Layer 13 of a small transformer language model trained on English Wikipedia (16 layers, counted from 0, width 128).
A neuron's activation on a vector x is SiLU(weights . x), where the dot is the dot product.
The model reads these tokens: " area" " is" " " "5" "3" "2" "3" "9" "7" "."

The vector x that enters this layer's MLP at each token. A number n stands for n times 0.062.
0 " area": 23 50 -51 -84 27 13 -32 0 -10 -11 29 -16 45 -4 19 -4 -26 5 -69 50 -2 -1 15 6 -9 -58 11 -12 -43 -40 0 6 21 -3 -14 -9 10 -2 36 38 40 -3 -19 9 3 -11 55 -17 18 -14 -72 -12 -43 -37 26 54 14 47 39 26 21 8 -31 -8 17 55 39 2 10 60 -1 36 -41 3 -2 -2 22 22 2 18 -11 -27 -11 2 -31 -26 -39 -11 14 27 -4 17 -42 32 4 -4 -30 -63 71 -49 -38 -28 3 68 -16 -6 -26 -15 -19 12 -10 -10 -2 -43 -34 11 27 -1 -3 56 -13 -42 11 -35 -8 -14 -13 9
1 " is": 19 48 -44 -74 32 14 -36 8 11 -10 32 -16 54 1 20 -12 -24 -6 -54 51 3 -6 17 15 -7 -59 7 -13 -42 -40 -4 -2 4 2 -11 -4 5 2 37 40 53 -7 -33 0 4 -4 71 -20 21 -16 -71 -16 -39 -39 28 46 11 41 37 27 20 7 -22 -12 11 54 39 4 12 61 7 34 -28 7 -22 -5 16 7 3 22 -13 -28 -5 2 -28 -26 -35 -12 16 32 -12 11 -43 23 0 -8 -37 -80 72 -45 -43 -34 1 67 -18 -14 -26 -20 -13 9 -8 -2 -8 -30 -20 13 25 -6 -4 53 -15 -37 7 -47 -2 -6 -14 14
2 " ": 36 45 -35 -10 -3 -23 -9 12 25 -34 7 -3 30 16 -2 -25 6 9 -42 48 14 8 -23 18 58 -5 66 18 -50 -38 -1 -10 -6 28 31 -56 14 -12 40 -8 58 31 37 -3 -6 -2 55 -35 -58 -24 -76 -10 9 -43 88 20 43 -16 41 9 21 12 -14 -5 29 34 17 -34 -21 -24 1 33 -43 0 -45 -16 5 -22 -37 2 4 -14 0 -18 14 -57 22 -33 -2 5 -3 5 -48 42 42 -3 -33 -34 35 -34 -7 2 -4 24 37 -28 -8 -41 1 7 1 11 -11 -10 -29 9 79 -26 -41 42 -19 -23 25 -27 -31 -39 -5 37
3 "5": 4 32 -36 25 24 -24 3 -37 44 -34 -11 13 17 -5 25 -33 24 -9 9 22 5 19 -5 -2 -21 -5 -12 -6 5 -18 4 -20 3 17 24 -23 7 -32 37 -26 60 11 62 -42 12 -25 26 -29 -41 29 -85 -25 -26 -20 26 34 13 -14 15 -13 13 26 -38 12 26 44 -8 -2 -47 10 -17 51 -35 27 -15 -22 9 3 11 22 -15 -6 -16 -19 -5 -21 -17 -8 -6 -20 14 6 -69 28 33 12 -39 -4 74 -7 12 -10 -19 35 18 -57 3 -66 -17 -11 0 33 -2 16 -26 28 95 -23 14 80 -67 2 37 1 -3 -38 13 0
4 "3": 25 12 -56 36 11 -8 -21 -40 55 -20 -45 2 27 4 34 -49 33 -3 0 30 2 18 -10 -15 -25 -34 5 12 -1 -6 23 -45 26 17 12 -23 30 -21 39 -20 33 21 50 -41 -8 -24 5 -7 -25 57 -57 -3 -43 -22 23 20 2 -25 -10 -19 5 7 -16 -4 17 22 -5 11 -27 14 -26 49 -25 36 5 -7 22 2 8 18 -36 -9 -14 -5 -6 -7 -10 -2 -15 -41 4 -10 -61 23 27 34 -70 21 65 11 12 -24 -5 44 39 -19 -11 -85 -14 5 4 49 5 9 -27 16 84 -29 12 76 -70 1 34 21 9 -43 25 17
5 "2": 17 22 -43 32 -14 12 -24 -42 36 -25 -35 19 28 6 15 -56 28 3 1 40 0 34 6 -4 1 -26 -5 31 -10 -29 6 -44 42 18 18 -32 24 -8 39 -26 33 41 36 -36 -13 -30 20 -15 -41 48 -65 -10 -32 -27 8 27 7 -17 -20 -20 -14 -1 -33 18 -12 23 -7 36 -16 9 -30 36 -51 11 6 -21 25 23 -3 18 -34 -6 -7 24 21 -11 1 -18 -9 -55 7 10 -70 19 43 23 -69 16 53 9 7 -33 -9 25 29 -32 -17 -56 -3 2 1 32 1 5 -41 19 77 -29 22 84 -47 -2 10 13 -3 -54 23 16
6 "3": 15 26 -64 37 1 4 -29 -44 36 -36 -33 22 19 -14 23 -38 18 -13 2 26 -13 39 10 12 4 -26 3 22 -16 -28 -6 -45 47 11 9 -41 35 2 31 -21 35 40 30 -34 -23 -27 12 -12 -27 39 -43 -1 -21 -26 5 26 21 -27 4 -35 -32 -3 -51 11 -23 28 -19 15 -12 19 -22 21 -44 1 12 -50 20 22 -10 21 -2 0 -3 -12 23 -20 2 -15 -6 -60 7 13 -72 18 48 25 -65 6 44 17 6 -22 0 27 33 -45 -26 -64 -7 13 9 17 4 23 -40 14 71 -36 20 86 -31 -9 7 -8 -24 -69 13 -2
7 "9": 1 13 -59 39 1 -11 -17 -46 14 -48 -66 13 19 1 27 -29 -12 -14 31 42 -1 47 12 21 8 -18 -15 11 -22 -30 3 -46 22 1 15 -28 27 4 40 -22 33 50 17 -39 4 -10 -2 -31 -26 20 -23 16 3 -21 2 32 27 -28 10 -51 -43 -6 -62 24 -25 42 -22 -6 -23 21 -31 -2 -46 0 -1 -28 26 38 -23 0 14 -2 9 -23 14 -23 -13 -40 -15 -57 6 20 -70 15 61 20 -65 14 34 2 8 -19 5 31 26 -47 -25 -77 5 20 -2 7 6 18 -14 -2 57 -20 36 63 -28 -20 32 -25 -28 -65 14 -23
8 "7": -6 10 -42 41 10 -8 -17 -38 29 -62 -50 30 12 -7 27 -30 -18 -4 26 55 -6 37 10 41 6 -12 0 17 -17 -28 -2 -44 33 22 31 -15 10 -6 37 -12 24 44 24 -38 18 -18 -4 -33 -27 13 -35 -1 -18 -19 9 30 15 -15 10 -57 -45 -26 -59 20 -17 39 -9 -2 -24 8 -30 -3 -45 -5 -6 -28 19 41 -19 -10 12 0 15 -15 22 -19 -3 -41 -8 -61 12 19 -59 18 47 17 -53 33 42 1 -15 -33 -3 43 30 -61 -13 -66 1 22 -16 3 24 11 -32 10 69 -22 33 76 -12 -46 35 -22 -18 -60 16 -32
9 ".": 22 61 -45 -64 37 21 -24 -8 -5 -10 29 -18 46 12 23 3 -26 -6 -61 54 -6 4 9 7 -3 -57 8 -15 -45 -31 -1 -6 11 -5 -14 5 0 0 38 45 44 -4 -34 1 -2 -6 81 -23 16 1 -76 -16 -47 -26 25 43 10 46 33 24 6 12 -18 -7 12 57 30 1 4 54 2 28 -35 8 -17 6 22 13 11 23 -9 -21 -14 -6 -32 -19 -41 -19 8 30 -8 15 -34 28 24 -3 -42 -72 65 -35 -45 -27 5 91 -29 -14 -18 -32 -5 9 -2 1 -13 -39 -25 -1 38 -6 -1 31 -6 -46 2 -48 -7 -2 -6 4

Each question shows the input weights of one neuron of the MLP. A number n stands for n times 0.0091.

n834: -1 7 -28 26 -31 -9 -16 11 20 -30 6 16 -28 21 -11 -9 2 -2 3 17 32 -17 7 -11 -10 -4 -35 13 -22 35 17 7 24 -35 -5 -13 -28 30 -22 -40 -26 1 26 -20 10 -19 8 12 1 -12 -23 26 -12 -21 -38 9 16 -11 -33 20 12 24 -11 6 3 -8 39 1 37 0 11 10 13 -1 31 10 -10 17 -18 10 -3 0 0 -12 32 -19 -15 -18 0 18 -15 -10 17 10 24 -35 5 0 4 -30 6 -2 -1 -3 -18 20 15 7 15 27 17 -12 4 13 21 -10 6 -2 0 8 -9 2 19 -1 14 -4 -1 -5
Its three highest activations, in order, are on tokens 5 "2", 7 "9", 4 "3"

n347: -17 -3 -11 7 -2 2 -14 4 5 2 -18 -14 -11 -6 12 -2 -28 15 -13 -28 2 -21 5 -48 -35 18 2 9 23 -14 -57 3 20 8 -12 6 -11 -35 -13 -5 18 -5 24 24 15 15 16 59 -47 -38 -1 -14 -32 -6 -10 3 11 -10 -14 -1 17 22 14 -28 -32 9 46 -10 17 39 7 -8 -34 -23 -34 -1 -13 2 -17 -4 -3 -13 -2 -25 2 14 -25 1 24 11 8 -7 22 -49 -8 15 2 19 1 -37 4 9 17 -7 -22 22 7 -1 27 14 -15 -22 11 17 16 11 10 -15 2 -17 -11 3 3 3 4 -7 -10 28
On which two tokens does it fire most, strongest first? 0 " area", 1 " is"

n619: 25 34 17 2 2 -6 -6 6 -35 25 38 3 -38 32 19 16 10 -27 -6 1 2 17 8 -11 -33 -10 39 10 5 36 -30 -18 4 24 11 -12 -33 -3 -15 8 -8 4 40 9 15 13 23 11 -20 -11 -3 16 -32 -4 2 25 15 2 -2 -6 26 50 -3 7 0 26 34 -6 -19 14 -13 -13 -24 40 7 -23 -5 -2 -7 -13 7 9 8 0 -2 36 16 28 18 -2 -17 -6 18 -29 -29 7 -6 17 -12 12 -10 26 -1 -21 -5 14 -33 -22 -13 9 14 14 -19 -12 -6 3 8 -28 -14 -20 1 -13 -20 -8 7 10 4 37
On which token does it fire most, and how strongly? 2 " ", at about 1.5

n410: -12 18 8 35 -14 -31 -12 -6 5 -28 36 36 -9 32 8 9 15 18 -36 9 -29 12 25 -20 7 16 2 9 -15 -14 7 -10 -7 -4 -14 2 -8 -6 17 -2 -10 9 4 -9 -34 4 -8 29 0 27 -10 -9 -8 -11 9 6 -4 -34 28 -20 2 9 23 -34 -17 19 23 -2 -4 -11 30 -20 5 15 13 -3 19 5 0 -17 -37 36 11 4 8 24 -20 28 17 -8 1 13 2 14 -31 8 -13 12 13 3 2 -7 -9 3 -21 -26 6 -5 4 -20 -12 10 -4 -12 4 -28 -1 -2 38 -17 -15 -9 -24 40 -1 27 -5 12
It fires most on token 4 "3"

n163: 15 -23 -8 -4 -26 22 -17 -3 26 -13 14 28 21 5 18 25 -3 -11 -11 27 3 -15 -24 -78 -8 9 18 -18 -6 15 -25 -1 3 41 -1 2 -11 18 17 -14 24 -11 -1 3 3 3 -18 12 -15 -27 1 -2 9 13 1 12 -32 11 -25 -17 -13 25 16 -7 28 -5 12 0 3 -11 4 6 -9 13 -14 19 31 -11 -11 -10 -9 8 45 -37 4 -5 -12 -20 -15 2 14 2 2 -26 8 -29 21 -10 -1 4 5 1 -2 5 25 -16 4 6 -11 33 8 17 28 21 24 10 -8 2 16 -31 10 -33 6 11 -8 -3 22 12
On which token does it fire most, and how strongly? 2 " ", at about 1.2

n962: 15 -5 -7 -2 -28 10 -9 -13 3 -21 -17 50 -11 25 -9 11 -5 5 -4 -12 -7 -1 -18 9 10 -16 0 9 -36 -4 42 -3 18 7 14 -7 -50 -13 -16 -1 3 -18 25 35 17 -10 0 -9 -10 11 -16 -19 26 19 -13 20 6 14 -16 24 20 22 -8 14 -22 -10 10 -21 -19 -14 -26 -21 -29 -9 -6 -2 4 20 -2 25 14 -34 11 -24 25 8 13 19 9 12 30 -20 -8 -2 20 -13 -8 22 8 30 -14 -27 5 -34 14 10 -12 -34 -17 -26 -5 -20 -16 22 -12 13 8 27 7 5 6 4 2 1 34 -16 5 35
It fires most on token 5 "2"

n67: -15 8 9 10 -7 -28 4 -1 -30 12 -24 -9 31 28 7 -3 -29 -12 -16 8 -78 -9 14 20 -3 11 3 -4 12 -21 4 -17 17 6 -15 -1 -4 -6 8 -11 -15 -7 8 4 -36 -1 -7 2 21 16 -16 -4 -15 -8 5 -5 1 -17 -16 -10 10 26 3 5 3 9 -3 -38 -38 -30 6 15 20 27 -29 8 11 26 24 10 -29 -20 -17 11 24 2 2 25 25 3 12 -31 11 13 19 -45 32 60 -10 11 -5 -20 2 -30 8 19 9 -3 -32 -15 8 -41 6 1 -21 -2 24 13 4 -11 9 13 -15 35 -4 7 -22 5
It fires most on token 4 "3"

n933: 3 12 -19 -2 15 19 10 7 20 0 -9 20 5 -9 2 -34 24 9 14 -4 -3 19 -2 -8 20 28 4 -23 11 -7 20 -1 10 -12 -11 -2 -3 28 -12 8 -13 -2 -12 22 -8 -6 24 15 19 12 -22 -15 -8 -10 5 -20 2 -6 23 -1 -18 -6 12 -16 -27 45 14 -26 14 -12 -24 -23 -41 -14 0 -7 34 -25 -5 -15 2 -7 1 -2 31 14 15 12 16 16 10 -6 -1 -17 -2 -6 0 -9 -5 18 -13 40 9 -9 17 -21 -16 11 -1 5 -19 34 -36 12 -32 -2 22 3 -12 -12 6 7 -51 -19 31 -8 -17 -42
On which two tokens does it fire most, strongest first? 6 "3", 2 " "

n900: -4 19 5 -25 -2 25 -25 18 29 10 3 6 12 6 -16 2 11 -23 -5 -8 -18 -49 -1 11 -2 12 -11 -29 4 11 44 2 -12 -12 -1 4 15 3 -34 -29 2 0 29 4 2 18 6 10 -6 -11 -19 -8 5 -4 -2 19 35 -11 15 -8 29 -22 -30 -10 -17 -9 -28 -22 1 -9 36 8 -16 -4 18 -20 -3 7 1 5 -18 -4 25 -12 9 3 -10 16 23 9 11 2 -39 26 -16 3 16 18 18 45 21 -28 16 -17 -30 26 18 -4 13 22 -10 -21 -33 -15 5 -1 19 16 9 -33 -27 11 19 6 -4 -3 30 9
Its three highest activations, in order, are on tokens 3 "5", 4 "3", 2 " "

n925: -29 -24 -5 2 0 9 -3 -18 11 18 24 3 -21 -6 29 10 30 6 -11 -10 -39 -2 -12 6 -13 11 -5 11 -8 -16 -3 8 -4 15 -35 -3 7 -3 9 -8 -21 3 1 -32 2 -39 9 -9 -23 -6 3 -13 -17 17 4 4 15 12 6 22 -39 1 -1 36 2 -17 3 -11 -9 -30 5 -2 -15 36 22 7 -14 22 7 -29 -30 -9 -4 9 2 27 -3 -12 -7 24 0 15 -19 18 3 9 4 55 -29 -25 -6 -5 5 -18 -27 2 4 7 -1 -10 -35 21 9 -4 6 22 1 -36 26 2 -8 16 -13 -3 47 -12 -33 11
It fires most on token 5 "2"

n102: -25 13 12 19 -15 15 -2 -46 17 -18 30 10 2 -54 -3 -6 2 22 10 -13 20 -19 -2 -11 -18 9 20 -12 28 13 -1 -3 6 9 5 6 -26 0 -4 15 -2 -20 -2 -11 1 1 -9 -45 8 26 5 -14 26 -20 7 6 -9 18 -19 -21 2 22 -13 -16 -2 3 5 -9 9 -5 14 -1 -37 6 12 -2 4 34 -11 -26 -6 14 17 -16 8 15 -3 19 -12 -18 -14 -11 12 -20 -7 23 3 4 42 -37 19 -14 6 3 -5 6 -11 -12 -23 11 1 -17 -14 3 30 -1 -10 5 9 -14 57 1 -10 -11 -13 6 -5 -2
It fires most on token 8 "7"